Layer 4 of a small transformer language model trained on English Wikipedia (12 layers, counted from 0, width 128). Numbers have three digits each and are written without spaces.
A neuron adds its activation times its output weights to the MLP's output. To switch it off is to set its activation to zero at one token and run the rest of the model.
A neuron's activation on a vector x is GELU(gate . x) times (in . x), where the dot is the dot product.

Input weights of the MLP neurons that the questions are about. A number n stands for (n - 500) times 0.0015.
n21 gate: 626181526441643363458382447454364808349650467644394213582588477449508386603477561610612723771477356523553617373470496504344504599630496325500458492402569663553395418427538508527496673359299534553752557386400571519452458241452507378590577591500416515481587546477870419667310348371545605679717572600448407467553286539504519718285504652770534504731323645583437604312552341474364596394571
n31 gate: 429381282251525468308402518453708374699471631504417446443401663670558624609714424387311329567590403463399514368297645666565690558553568332515572327327458359377248421721522610577628626267565417562403475467254290478315526493500443567393539657645537446625496496631363521450460598515392511461336507387496382475634548593504539504687557442457693434666541598269454518723389521693540450536777
n75 gate: 523759663674173489607604668396665458477572380347435618546423469599600527403523377554477575359335504336698718583462588370577597508451393455404450591306600450626732319674519438555252546539515424670607361492376383619385504567246323586406206488403279319485370515741355579485639370600432349553436573597372504718688437528420553637615580346428531342684488500263564562515360684466577598768270
n124 gate: 489493504261426606459638578688431596813474610276623571437440504489342534721373628545404496370530303667623366673298421374519605365318619496414668318285435444422370633486653300561387433309407496718596414549462467549558756538278423624375551632281624429768560669485341609361463631459448518371518452536702430672623500753618533552433518537533316819664557613444581602422415569518403482563526
n172 gate: 352504270584537529361259500352512608590407386395519699232568346616447349730587526440701404661530586477616406333655643451322561504654380541720703392478438278662706578485519584504527422500327354568395496722588496481325534469408559533582668386566340496489692530523733596607511489617646474437533496467467656500440269512455433365687641519519481731338186776613533378328585393470587445823452
n210 gate: 661349466223553567534603557423453655511564414504584359545696500537515531582519339569383560734363679255542504538661439454627612370407454406715443360458206401569587850378496596484357496573756416607580458435496470489459458570686609314353381458701604515598668481406175694556565462477568651384451504336346816504599704477420402515538304580462665392649593454732545550515440433391405436149339
n211 gate: 508585529455381383218585572358675644530492350253445496382358462492444410919637646436180395339513415600598598156513547250311448731617636651423649547801648500564483580438603427617630487530244364367648577479452450470418530517458659775323434470421315864664538440724492500521230312479652437462471844313328479517551592736610525343483492641390637551658691590555244721530639387437419408372337
n329 gate: 613277496570280414256561629423359598405425650347454405470492294504404408389362212324372433492576523659572397485381439538304592404384621466504489439428761469412773413585492531570167492531481550485667485504527534668260512527627530396571608485362207504647546665543437604706603466565201417489662553563395771507492563508447753413652334523394573592183609688470455632504530519692263616675474
n364 gate: 581425630566552485440500338530705324436716843579380395216576628547500500639160473500634626458425538515316384622598424417602584394437702389280673485504351387383672630664560599343588582576545365659556580519607582409660523400596626448281390694323523803496361276679431327496398677402597362363667432526530582382572438500526545298477310508440527314511381728447470355609485437507349378598563
n481 gate: 481385698668492655419512492624587672496226394562527369714481450582403426571658620422409413598392585469481427428276256669512500357447512333531346542381652597696661500209523391716754359535376481492504570218660614485481446417413420221508324516504675326546458372492683519542558342705462637595743481760693633666492579472527351527546515372695403581257445395700428187331470447489558477331568
n504 gate: 689473399431601585476457641437836605276380562590504504465385441375544567370413713587449519532602245748367480419358658563496206555642433733449779383398667492154707364241567583588476364381626559603594520646568841402694516476669612381605370504366758611523437357443378592573413539287473752446578516538388349573606484508504442570649566543527294409398684686469535716359492473415465388673357
n532 gate: 496538519511542432320469638662583774554489444496565489527620400791376326373573712589318410704580668535496473496700504607384546438672595534469286492428426189489725383589458585469446633515389282755584380143461685573570430449653602451436414461661438365632580450571404455245627442550607523738561496466184704504569583449386508466408606512489427473515602542469583173378254583345285271626519
n551 gate: 629574475614680591514518411486427588347479577308340436416464287558482546580454600614739402384500472486344532321575546645232557393358560626443369620415726479393390581349382590533496479665614638486221539244561542507366626445573626639735721622406683464437639332522472663413496607521496770437377319469395332639656383587422458549372535507468668360507685665635671464525535406651489493390598
n610 gate: 440296447583728396648422557566466728685488564373631390419425525263579409400537636397305564756615631337700549536644385377343359434640378544690430243492468364545304581270706537567442467525652484483476356800492379434409823320424609472650456512464459414278586752470452448665302397652667638351395341568512714681660736630313322496553463459488549360541450558136460375802617544443352733303500
n622 gate: 485244586640481429792405572450558372201642355428545421556450280380431599552379752389421660798625655322538356746633595421481688618326545309435436523406394489443583358232530454512542579618606655721632454659388623454562599628426660348496426538500603519306417427457548352600728515603609522328605417415586437426310492484598485549662406435260561386489539550727425542515220556343580366591310
n21 in: 528468674286739416344430504397647585394375596426308300532360296496471558643553500701565524408439251521602635323316242545673446566564504375677573297463520525186614448464266351442454695381398435730598504357537516660579673500688701268343337479676409791770435788340389592612496508549638508906532500368500552396520320274415544553374532681597553652287496537508420292480516696435291472471576
n31 in: 189414415544545609726484094343496492471427476582258529573421426362467554280767256504512621290545320492426512439591554525364554500608410682446648557745516545718667605532455438346488687521529451434386537570867642471516649651600581456488540355556562405597763529568548769415360607401537484973301570396589480456504508395590524484516476389435248517159337438336383241365674251536578488664508
n75 in: 573404386475467620201504433354519478414585511522686574341763507529387474565735624294566522416675485208537515482242313381414556534602493680496563407467518485373526651511661383511534445564451403515485519437613489448341903450311599609338522263667602511375369530504500423533369784459396559775618422442654526511698450508907563696429648590489388500455523526567452519407500624367500474325745
n124 in: 164583288681464625596392730572484389675571835476444496602596504209424332554504596500563441504464405480567516292328672472784351392469377586372766520377722592500528453519628532646234480396560373540642340524569406317381624492294410702618585476282259348610560256492481504625428504432524351414386381325512684734504655406437508559409504576492380440675780568556613512528814574728596371393488
n172 in: 511692423376323352578760427492619500496695568399562550458523674586223352387388547422179572472500512536454542653749282492562637488636635569769450435481489550597411672530492602413394642718496550329569640329488588411609582480644344466515466309697582387489407605668534504447527484473431435538462458693397519485461488734519722311600481461389558531616243562620154374431064436229465644252477
n210 in: 425477391500417511648511693607445485462327265318367697628465519664569366441314481626575455492758671306466568305367637515336523248541663571714382470697471557424613590353809604512596379561690363592447584165604429317754439562381459474530334642092396550575603320496592478425305508534455721717508564496485586429473360445391466674527553550620596634546465542633478581576463411290477440360563
n211 in: 449721343217419475337388235543588628599742403590659526428595504677461487642663435478487690412346312251380513361276603491672695345387829331530449671530620461573526403629620353539709636370638877370521504552461470758193695430630690542538387340408517530551388409810309605576375706590300348508606526286390525563431518575721330560385632315530711440346513491628310770777517387462397504449268
n329 in: 565518493482551558659470485526557533489671561552555746496414570720786604662548697711587504587515482519496463416444385529600209489421507660567445430632244603618276409389411526470777412478474511530357500507597478374732437409269380554369259441550742511456426437576554511279441652667775587573343474471710275486692296341727329669629496385566559470493342467412536530434307648522637569367547
n364 in: 628402508557555465709587504263536457508407461579237543290317602663643587404417611472290438520516449416625480268500338426291206397496555531393645668371383390433719554485508397692353461544185520536308255469708426614553786424450477834496557476681492520767260532492565392508484721650684321469415516458767465477587674496461306656704477547667575357476584595469639624731543519667524419390361
n481 in: 718432623469472263669480448447355432444611618504307464500512504531537719296387609573500682492524339455300496567532528392427350472406296409423588796732419782468440508578363630447553727484411452253428310649545540371434520426567757559480559650575447831409456439757613591338569649334536365658421279382255512453118368426580596452652572666261557545581652496512385700380631346488427137359397
n504 in: 534592462522504587589303546694567626562401496469561435268302419530477508534331566376496477425477158759289646629523662695577422411511358473392569485607437431335638413500388337402609469155327435790596639485555743616560298571538670564644661485421504515443681450365273297564546234303420724595557350654451447508546449378546473420546530539789570512427665643654511805550663545318642387519398
n532 in: 658639508299391691530487390607413311792236604398381496567491449410705381323683312155797471496369441820323483508423385500534329313537618391543517614610508797445424391418640299642543387385445631560386807827367412500459470496529596334266475620475684611362373705491504541675530436466466236329701356492592479633424374617563458521373450419546547381135465248559433672715517512550801674720508
n551 in: 460631456532299464647485665456719463419540558449504716303444629436645211239375751378598518568338680403581397457618452372703340526381518779574665372277585507607423355600625522530209613541389467585405689599343558441379660564396562407522489278572504622496721570644539655572315471603474311334456573575345344486489523564580489485551249378613441415489582319573316336515602694471460450504471
n610 in: 462496339492351492294530854388821411350597282538594688661552504500422349359393775526851294504773654622385453546667410551595690530559364555341453300509446431594717382326397539487361606522551252642526435256587361641545573557462353663378275410504284418332500371557583713714161260479530479416580645638445639412483496197326551313564741457703362676530513612645508596185580630648697538466504
n622 in: 542565626564423508554252458516460703469344530720373488584543380611379469290535500321718291607697238476389473477306500654469555578417481649547581273385507585639565630418426336598363711422326350434293523612418374384254570227606530545610665551304840655538384679544537730492686558523477584515660404643481667705500421647331439550504557585469337469539445473473477390392790383710237322465470

Output weights of the MLP neurons that the questions are about. A number n stands for (n - 500) times 0.00059.
n21: 512592480717167527491647389454520398679589480435649758548549699640435556171323496434784465603500496720231316287305316484552607162467630622644476657524314445496364567492528460624941531508571636383590496573508306456377686516581221504575523740520695378298464525484273395384508520468447471616411394671460520700384516418668364393444566366409566520508492541586633473242532512528714537492377
n31: 416320748483357607247517513378597552480792682255530588373371389379389789352572265612446537781394542322725438675809537616749417377340654496545577314618407367598365697339487571614400225492379521682189388776471483650414632521439397260446451512446425440708105422421669381601517442396695513443555282429323462492437563610445552624701573517492465625471550534598442734354575287649747586454444
n75: 410556444405560585441608489461659438675292726757519493481303504407527373447572552508574552662458526630493500314564507646273414447593715337420584292541484612343308526444428549340552313496444285728531448534597414407577356350558654744315577418623414529527508523237695436786247337311374605529542699455636331489345613668395294389417471667526597470594642732419696601504541474595764373422465
n124: 650446401479521451281517153288579675571605471470349438492376476813656587278650390713660537539449554451557778230666589555596669357483508340553184630716416479453391406315617758556901284533512471483320471466529231529534500654589568540373536434516085751388416474496716273458584594603504431674659403541550463180341450370525521459496609751500690467562380483536283496640400392458521623533556
n172: 418414636579522555467404407419440599578177493569654660292596482385572485654504507523894515665632615401493438529337675615316489440554272460311663395444362474584425379640662500355489456263422421692350474659452530541424504534377504543721529607315280500477489670474452519451733518651451658663572492288567638421440395224414350577463594541529570585169481512347749403411671519610585336685523
n210: 488477488433730519565589295625367265489469404556692570390532454408599803457559637356462515576319550630785424719434416484359415531380500592723496386442294546571211515450539484428546344662457539398592504847496473461377571399387548764458481339573438601452323580485382649597563508189602179364480714357566504724496461758403371331605553462512512407442407472341645295326411632824636651554488
n211: 701369630422737599206485577311675512430453405536426473387695504520429627224527492647603275826492569637504713534311474555340531410587504511383496321303516676421636636378387686245358557392638403644595362500688358569579512685549266530489737515573473333716520324420671258620543332408418651455410551631399488556605434594260600676662541408542352554669396595281466541323438396657636504442480
n329: 363508526431255567342606644464538461402450628336423443570582504567209534500435347504252387429342742681496384311637485668354633562484601654263500577309443572508573717647546481600325556257481577531732504454519451614391465466467347607417563459466317708583473902372582377817542451406257551441604566515335683467466366664374709410595393602394492720257652426630673573439489500674406520508567
n364: 561496673262420545351746602702331508511527504453446394427563414590337473534435466500650760547523417384489429581564627574500674343594449455389315358466480598411160496504343527404727444595617538565672485431443663462660334336611312456432678665421458664413546716564328573508760199553566653604715523610584744485389489359473500237359533541199579598428322480660571288284413648310472442572586
n481: 422461469715718648344346400492637619618433339524395512504376496620622380535555382651381519596567504508614462489515409556465577469364460336307433602496516177658597755416656414526562549477400566649260581221481214701623535488342428515389455477500667545528610552401530500481473454692539816447586441844648442638745372489477392347143699423676355650283353448625351247404326543539632627581516
n504: 466327545542338353487519511395311323496583396504560526568589713399618447576644600728582556589489902433471430500597324265523436504303730345540508549327540630672440688452606455631474415896526783322376489496340313672354568511340376515504394545593455583380473558567651557233504626604569453518455397320768556533462549577526426548444551233277609478579238446390530392504440620664411577418384
n532: 372463382558384893255636286608612534594513524479429327370309342832471545708458606789500320572617594504435289428628553441625714417283538451564408400401347201715562792476408521556582767553669500433551406307381562521652404616712474685716536426656459365372462397447281442463450668480550816387400555261650459377587612577620564602624572643394384401360591738306394425422422389483257246442598
n551: 594565486427711567350428234564322585366478553570489316500511259500412800729904496548375296422672400475341429546399486548460579460582541268387298723558542389482395610332482554514601419522561587343329543445550504345644302366651507746568489557421608549474441582329386456406533546471592731683482275399449533437613406429572549504580651686432474442403406656475678594615565493548437619331668
n610: 631407663274649475614534449280726509605381621807449272723565372435470449526364488708229333269350299241475566393513285448406386675335604592706530321559728391388619645583227797385555546403555666615700580659487538513413367576561678365362710834466394484448513159333691410631406722492547600385530289542389483431449436368602649646555299454379614429470479387785379537647504673418517660277574
n622: 488394416516700468546577196669426375368668400321520488492768628433632520602381516571412424508298855580536504579484608462471654697391679448425227615500371633450590404432434406496443548646516492537596387434448431492700356907453458591488631416500691270420459370372504258553418371347343345449155359569533512390406973587712748472345346355347631581687488412651504500581256537446634458589718

Each question names a token from some text and the token that comes next. It shows the vector x that enters the MLP there. A number n stands for (n - 500) times 0.0076.

Then comes g, the gradient of the next token's log-probability with respect to the MLP's output, scaled to length 1. A neuron's effect is roughly proportional to its activation times (output weights . g). A number n stands for (n - 500) times 0.00073.

"c", then "ost"
x: 550579475441533370687520556680654419298440432626631596583646496431310890605436647501792513472410420400633611189510608552254453385418403541475436323576442469396518320301544382364674443555430711304400758697659365484432265504539547672505517762634266578412576228327410397507378560478660342470602430696423441417459572427591602575435602603496622502426480542590739215505639521483538364423504
g: 446344525554528402617265502439353493401548574410606501393521396459453352482383631673723660591606491458574307573308699532559470672604575344610638532438657693571301395330345646425447391530600553726515573381625318834367560490471500488541619475232615336562561362527593454432412399385558558533396344493669433741592662408486480499595347540176432467485668699310537531542334583689366603512278
Which neuron, switched off, raises the next token's probability most? n172

"g", then "a"
x: 431606750410537409554432404756499449396361501544677759643518427477499145626469362475544608407518520469634558396518636579499431390428509640574312440701468634468571387574371604494365507679414637394270519375327664585455231663400561480424591523507439370670536366570266315418301715554713320535278500646300598554671347497515589344285764556314455396510506575538529294623679704599601273619536
g: 420361517327346663354207500498481725514567662749423320638290474432528521686611375712590488427360419327540541403243643590425555327522415549580359338426470485479431691514606470354568493363590646467345576211619562396448430595618659721500377537447647560377726631594337464341395529446656633467488264565480502267419493461742626595674507546483638491532565578375389484544363460712567528584635
Which neuron, switched off, raises the next token's probability most? n532

"f", then "ic"
x: 502617715550552301403540478587431595294359502582592483309542516465354378432546377606746549685489284545707441558618568581498493579565489464766532565618368645138687439637366620435521400366479790416271711568397449363597253554539454740576468552431639507473504262326444421443429505753494529472272502692321600579615388264578460389422652538401664491380551482500671324575525492520458323517399
g: 568597511542446310786534267469436824531485627547579520502476251675422597543239431416448587660451278597567528517412625362516642653486802538341617665265503463408568409448477464554473414490497556293454398423267632497546609714468689506596475418492843392642519488524374515676644336626527255552475651541564383425439442545432523464470229413390378521610565220652450568487532529566535346414435
Which two neurons, each switched off alone, lower its probability most, in order? n551, n172

"c", then "ed"
x: 380434550572588495586680475482734528285406503731626543477480472375291443578669640471835551401659532434577429495330399481575487192395446433735456513571583570319647350560425498495662391548433673277253685397437485478663441522662510488498365422617484555236450437427416403520462769687719554390527490561396507420507358419628599518391695510428663636428455367240425160511705785334584525342489
g: 547502430383591549577477397399504313442531431421536388242417561461694658373489698533528525524363512556291549493426369635632699496408519585624505619510564601536662522487413746320410336689563249673137519401407394615434451605393475475557603553620612629268249564437579543501492518548710645562529577731506511606710575488486621274278328343677387262548568594437596544539438362668560302482293
Which neuron, switched off, raises the next token's probability most? n481

"on", then "s,"
x: 458400603598617451490659515469440432406508370333860215294513475416220440620477175691530520496616479215612340604517498463451526566417555577558459512528587768361558455682667588438360490643412770611370771515372627589407401560569535601399339636495504448497663249482446430445299579495622404384337358449655513343462413371678574592498693532564553404495672582415508390665574642439696439377431
g: 419351534454455531707449466385608456697385618608397261503312726504432588732560715502456549502652712464537840444408533409269545632494491609522336244525251458516435504480527656489555358634561734485490803328164399457454398467474465520603533519551604399463250440479503679534537770491495439493498762393515441645531357557345543498594558528513386613389601391328425584449380334444643366487531
Switching off which neuron hurts the next token most? n622

"g", then "u"
x: 458460647422544390471393487624499462494420559558555657567635382403422499555507489588492568581512424597570571298503602657418410598314540647439258303490307592467375265318494488563700525819295653373295641522635594609378226578405401659472564748476370435489531294449390390391381561476664333737378441656331605479606331342425567543270668543315618388639580647727868286592654455617488445651616
g: 577562702381531629607472417244535394399444603580502596722605525433650604426261361492503492417604543281564541441472501393513471322720509542631448369595449647548405409461494496439483386516559696754486394554672347324530553410403393453439784557480279329304440613610529638409487450634543399552505499381228616430752691462483548405387618645488519421250595474351565662369514449435972565405456
Which two neurons, each switched off alone, lower its probability most, in order? n532, n551

"v", then "ent"
x: 244637654626465493542451374462346406448374346611536604645603472563287572505453394564610557552693428591618552324453606646561662484510588422550540317659249535362597262604444519521606518566434589442167560701241534492478310517615458534245452679470301498576483200549288387522642797533585495639394620715683462529562547283644367476476443318459695552356483508565369435564741448592411482738368
g: 507498568298344552452734480170393377357576513492623551563363621410320567444740407324628498344448556470431460357624589534581528607494461312499579403622394622450246554403677385576539484577481509700683234663574717535501645550519459501410372460478572450592352508173624488365335345452583591506532438535422474541441508654705393527884342356737483766500460355433554655499556572387578605459552
Which two neurons, each switched off alone, lower its probability most, in order? n31, n172

"us", then "ical"
x: 433688539402325449469599512778393413665379507552593612500512479677271568659430425340732360575649347499639774602577516624490392336612659534487483480377408446420611330484510491480522457480468470421462656353791597594282174579467616574511487341585422466423304399140408417450313834387481502506466554459547488800290231381421642473437626639639775432503491450667441399527697507544618393471465
g: 477462492373542314561566444403386457466409302190605689463258562570585566374582459513527356654453545495359510532550340340604607607517592581394832645500408453663552553771401609472379629677398319492499515592566574152475501545339666454381574383444454558332587526395621447691601462716470417598596687612540718402294355264455178324436672554400488450536598647530395572492530659586583515541472
Switching off which neuron hurts the next token most? n551

"H", then "ong"
x: 516271683367472589582664537489391459456259429508693685171627615572169505429186427465558637706484506420587298573401432562398555275620570425585450381499538496205670571553666399532608375502305532382309630682655609642493427663618432533521664610443760397345549280517447486460503482417500535203459431569466631631463458333558748551523505619453661479570390488558691474324571589429443624589516
g: 595574488506334600594570412808346663565679618235564496397332382424304486604361603740666419515584455432358324489497388433687512623544497407461349492351498365514513510357526424475526413547579465332620295467505638434526306560415617359543280558358743657713347417527536812524558581400618606528543639266526356467337531611473512524568866439370601510431343543457527283685488600525508675396542
Switching off which neuron hurts the next token most? n329

" N", then "e"
x: 568409532483481663656609542523453549557395320728556558682475542665223399508287222454532454614568441472613390626381574573245627466493395329414485390631527632095445508608580400661289634510335753590302560545407652780372498687767485443653523595372290517456365192531307481547520647422537380398336576542484388559267488569501613572411662489481456461435533521421627442527742577368463495700660
g: 419288598512387507633474488635412543627391201552382181436555343660402353378564352485507715562543489566608510617804590557646449629478457579518525390432504582363475503525580670575349574413402614588462364407672532591436644563313573369577321556633754509135352565645420669536367530617671481474437600459730208521632557460446558403535369339405429578625376452477650622313633462497298620519403
Switching off which neuron hurts the next token most? n329

"is", then "c"
x: 381568413764599508571501450497414454557509269594651368549374453629388520698603494428499278308492517403804619481590519491320559433267630517557433538466526585327454414508484531530420383473271613512194792528446583685461204627717404514319563589526467555329526354513242415461482572343761414480475700616716462462349289577503649391526739597568419548498414552469525238558698657483737368581590
g: 459356432497327357640526634523547586651563562553367336522569444575525652668661727274493696577350475438514424520309405431443303490448339340228436644432662408361523567523376481311561321620445464394599617530474623422517581429491704494453611474585446395515727472434524478543689578615464474595552823709555558426396375651285480535290305388549651472337689453819457301341479540551540599328728
Switching off which neuron hurts the next token most? n211

"s", then "\n"
x: 359730602549538562535574660497501507511458349543679522508638399433118451482737348552598378473646299338600705469403697436513420395538708436647332473524422558363738453552614415465305655620459526421436482668513700529495450652756515473481387441229363447427558210473387492517422594576545450266454598431603423450632717541560434509603663439249573328515549534209392429466638391639792345322708
g: 431444597301306389437424461380596633641424551538416471644517617239541255652556575522529414347424744568306499461369604357445496612249495567333487814521522599573445362466424585653596430471278626675552551585650298537458502666361650495444508539589618673557665441370357478416339646664426422657609373532493345739635527573732283537444590453509516616377289406441403746440422386431725367498544
Which neuron, switched off, raises the next token's probability most? n211

"ear", then " ex"
x: 619702543558497550555426459596407365318572447473680617322563659548175558442618273509429520502687535253447391378660634619420446740511444561761387428378448649434544602467573490516448587541472698311450701658496728407533420554506601842508548447455235510409404185505421508476396599486678327504564535218499432504432335371431444329336674643528582450527547542433258419767610454475367758521404
g: 561616516492733549568553392421408333419474610761587269629408517462448313561634483481673310784432303409386503567376418496290465468508509457571327564309845528391635513672408694643341578439664609472421311403598414341438617438645322579484467514507571426493580354536616522576515269409253401567623661452576498535525482527824702693449386487481189448607562428460623461509378624476552486589363
Switching off which neuron hurts the next token most? n211

"p", then " |"
x: 535482638494588362297542538471506467358516423638790493392478305530440464552612351509710619450594506438634511542554396463554560597496487341643555502478433661531498496568339805426306488689384645451328684661326621730536366738542511554380439421679467488480409065370358513510429658587658523464435426385623423529524299320372385411596521711375560502696414545443383396771637346732576364213437
g: 746346456462517622560596389607627719400469666621330440644698480500529643584439679707407282372617451578260458484437531602470545371588481509458371452710604572411527757371506381321467393397462291345670377426548591697442736548393514388704508635448512492398468514399523536611565525437578470523575543492695618231640578288395509681245212359574312463650555413463376560326359403455613402635490
Switching off which neuron hurts the next token most? n210

"ia", then " A"
x: 557764603521501657490473514444484492367391255585657207477696601786340458695511265526589344531482430392541607546530541597296498404412475331498510355435514546333523457488577641685609486627321579516279668437657384484158461600650385519397441672413456517502528239549476406601350620519556503469429579561613260546683273605635442475528798561709618274535487471629469250548705509345684554391491
g: 544725516276451630138722636471354343484488509542445581594423510499628491487257399431614390379551567568671405540624557593444360247572488504720743512586323417469387520547375398396465607497579340589269459497516565484570527577665405434586589376473591502637470559668498596367299548525525596447463567292388328269408358495360729389626675642577605319315514481410560654625502699824524389446627
Switching off which neuron hurts the next token most? n481

" N", then "or"
x: 598508699434431593577618514650415478517463309727614679648598475618289577382259253462540509724512303380584307552468548635476575505575340439523538492578561571146576465558652403562256556491283801410359507905573549564272476671743540545712594419426376533453385141466375408634533608389558475381417600562475371458385341281465611435408649492487475514494472617495651459495697496397373359725450
g: 500344389555500571401449264625480536558550437733523533525409701529300615685562447669645297424676447550543486522807496369426573416325598569589407596493351707538543430543452340513283590495565529529438477489305441523631651691606056421742466483647503711389573443187511648495627368512395557335480680459478450574541506466700323516370493484212521429443606545661486321537456613446337401557532
Switching off which neuron hurts the next token most? n504

" Ar", then "end"
x: 388432680509596528331618503544358556584439356410798598279579626354280448433383408311536525803622375380690363531633612567468405476451347520513367477464549548416841428586523471566645566810191346401269588457620501636537475444592503707344535503456515488696558312454374377632504516473775744499486521500374395591236366487379536602369516576592578490627444423698731316454498611420381381408591
g: 385547663608421548707552456430564582451629561427547507321720401473359407477624642421519440290464550493466519484430585479559601851571528470389545525548430454283389381473499183629492316623542284504618210410563596604809471526401509499633370650423593393463243373582463417470435498284465560549454529718451638500793689346583560515579530465443271466681326274542690603458532536582466286711487
Switching off which neuron hurts the next token most? n532

"igh", then "s"
x: 420540473559537591688403506497313624252454575485621446376501512493309568466586506702520429433657694268662421345363694498375405343433572471731584524681344627458684452677475496370509703738382608457267597619295662481282465557485586683442470589598505343554525330505294411506317702176457309371479491451679576470440489423572678348613903591359418305483655498281583558461598467545431465599585
g: 444241640376554506361544440479706437566390698594372376649494691280374514442666392694590573406634516575664606684417529465370467391527611532329501517350561437442403489434556643400147560464619651715711641364516505791540536473609574524594508543630567506468285436346372695515522481445588741562477247462452276514564362356429389477421490560278434513338739627548408483623397232559607500407547
Switching off which neuron hurts the next token most? n31

" and", then " C"
x: 447576666545425434327631705430487497487336434519666609387470378703323620532439337562657604670678317446686448590521239561533493348524349540252607558477645823492502504660534541496388469348549675568190589468586634328542412761725462650423618454404336406316498283455579383659538507557345426429474459344678571745460272490556553376302631592453562460455473320345514400620640413540430424474509
g: 540492564659556390198451519631672563554746513563461461429559748644394772646382589415385773711475630580514308449517609634400422271616588588292588472377555585475616646255628180224454561689428479547384470402299269639438634312503348470400570494495423507753470502367487382713510432511561513474384738504482332614525521368426417489458382463522441382345577561567529491474551634532473448590416
Which neuron, switched off, raises the next token's probability most? n329

" C", then "ar"
x: 582510599534530605589623443698530661456527320585655428225578460476189585435325521451658628725623430436426310396529505485583414415640430360507603411354809632341627496369511515466594322597395482491203540610668478712500421540643497528553425652394484478515380316275325441702399406519600590337409538525439546581434411267556829650438600525490761440524371546557768305263641543412587428404453
g: 346564671614459433540473418374497530416314540302501267747472622374657552549638675477621627280660513521536565488659487487638625582462471293674465516652539490312374494533449398829463579698417605586487517584371478617521274496624617588458614537369604667518473452435493562237427185386427535463602512488648507478407375427347601867397727503414569423412525254505544517317545519327283366587385
Switching off which neuron hurts the next token most? n504

" on", then " which"
x: 603669582509550366466748542472299385453341620590713573230728638427279336474408463498462640667674435282518408515438414491413429473724466409390574568541451664251462426711551442557350637588323563399184679527651692405540471459732535619558472342521608473501429307497399399654457658412605670554401713461354507472468244425568518454548573631426557217285322599621493480598728556499491529298604
g: 448496589582676567632566551332558429487390608777528443229387610439586417413651608673376434376708446423416494443695579520368212257556641638289457357535434342332532493517568353174382478462523592566668617444472484437452702397437516615458541548581651414489488339422595501382320593540283690456651368469569745404646579312436314429548506501443668329476655670665500515532630497554363717447690
Which neuron, switched off, raises the next token's probability most? n364

" N", then "ort"
x: 650480572510436634369631474655338646498372370674643700519449568524319319319143368324545479764633390528714259481514397625372428507575355356572589427503613631189621512585676557730348462417284657417343518736686542681395554612716427535702591374427447504475437263438487475531456609493686703353415663610461458512339343406400756475348677373479571458460440598532561333490658469358452428573468
g: 298476585687455536406328378439590596520712501680346500514393776554409410285670406608770386372534313375335465574616388580584560384587471432371415690577419493465580320390410595665351623578456532574678537504553522495502477597599471575365379573597547538733400429311445641606704381476303688357345759496500517722439483544649522630404474522489513427428468305648543245522203522622597268563351
Which neuron, switched off, raises the next token's probability most? n329

" An", then "n"
x: 567521491627770525704353627569439503547426442588701497563479601400268606687432346547298505669483455518585315639312606697287544318410372532316494431587487606396615445642511333431465698555190416345426583584360458619317512706474530409545352384390474469614707369734159449494406490422503383594448516398632314546338514477433530619348702771501535369518644759513644317508717590573407510479629
g: 446458436655493550457454366470482492342665521375567294547434600434178417660471615672482864451440494617576381524586552683301770410588507568615374511515547559481387461404656410618632458411405462617610544498401296286751522567468498493405426400447377667399649575185480357693271474287641481724509531480568418599671654648417661429539334641473401436560404395695497466371559377719586362433425
Which neuron, switched off, raises the next token's probability most? n329

"er", then "in"
x: 492585621622520555604433581327525385211341402550651511512431410413112469537505295374546420449459516459466546530564715432337463422481594469635625481553791643507532297723575686241526634590373471518261670589487605797542369734716450447384341715505405502409752501481490380434237622460595490475561550528570543404598288410496669447372673606547449429646600422599403360358473417424572517303599
g: 426460454571510478957472593603358532499517403531512724490426606382733416495562585429441428499210382606451451388448580466501441569529370365416434411339407674505598530388373556509613558592521764415529494352479488517402267461176518527663530646579365427380532487631371474283764603388605589571571515606736710697590475559627508597354312428395566326650332366366496268436600588579422649686442
Which neuron, switched off, raises the next token's probability most? n364

"y", then "st"
x: 402654444295536394377495453689523582538527549233706483609370258465272381473691490495626570629466342611585449451561446407642270463529444529619422508482542582270438501568533438486339348564429687421339500921704486535414468638332534754506530436337287494416731275224472443357350732508757385553512442532497461472494307547383760437586613699417583489676597739529598183508631564531468539506660
g: 372469539650511457676579440683648700342279479564403635308318527367736595469340394491650623503735453628378456476384566571555504500456431567545404478628329346392394561398735603741542568337493517812335384531485363458417673503477287635548253456554213555217340469545534408651487499531651440414249509698564425586438525453798614611527635524525479412510518499577521396674390512443421386422611
Switching off which neuron hurts the next token most? n124

" in", then " 18"
x: 544699536579334418474548493590529616449283407755614503370563547452273366378569393557603521725432465241521343538400460703563567423441235471228580366592380657293728558666593509510416439461440638470306650607501545415501405484732447686501417757559387528545269422395508265618346516568697605437547705544527493492291432395680487427590673726196604303421508519473628334705523422673483545396620
g: 414422411431511472600226693527304665604552626398576515368648485593512379471540547538721285774568422477391389529370514504501662667362209313624504639532497540605276470618441502892539486741466582658508486409633785417418353523579639490404501599338611568561573631693615615613624449452479291339312469484425269420534441394370568314364473364564412424486409446529599401485527731441433386467567
Switching off which neuron hurts the next token most? n364

"ar", then "is"
x: 373740685699457477611641616697433491569387493556644517557689551502388516413610534516575622673565494567735653262498541382472541360560412353622481394499428610272583511331500499363545568699433541590270684803429709627289194432666534549426507501284524549615425471346401370376343615201632500621354540656469545584521284365320470586361546626505485357528682546664521395335427460503235525350236
g: 627327552525567593358491590423314353633435577477574789493307534629614576358410583443465412540460590598565556455425299445286623530484614396439490449513342381332704393409525350768386335612462569575370406521449480490541488261543638471419582511359476647447554498659505510640618382363276397531801633670588568849407426564545560782520634435475560452562425355450558722205386648458651462421264
Switching off which neuron hurts the next token most? n210

"b", then "r"
x: 525629837466627413623637654464336435303457437355641595531340497583463359541608397367616505404543435580498565404568366594515474642450682405649498437605634695505478707712587398545493463816378562400364678504498343519490273627543458683530293583548308406251524220360369322574677628498679505499499557442426411510674180326616526364254604629339556472564645651350402351543671409459525436410360
g: 427506428419613243496613500601511125524643424428509744301601765501586553500572677293513645438562606506434541506460589731400594574585456423524432640493632525577614319640527229515670451573412520396567611451546356294528542332358215529354533344343615725427480642634508526513617785302592362455508517496382643570538694559559515507243372390427551432544506480604492349426307664394291584527483
Switching off which neuron hurts the next token most? n211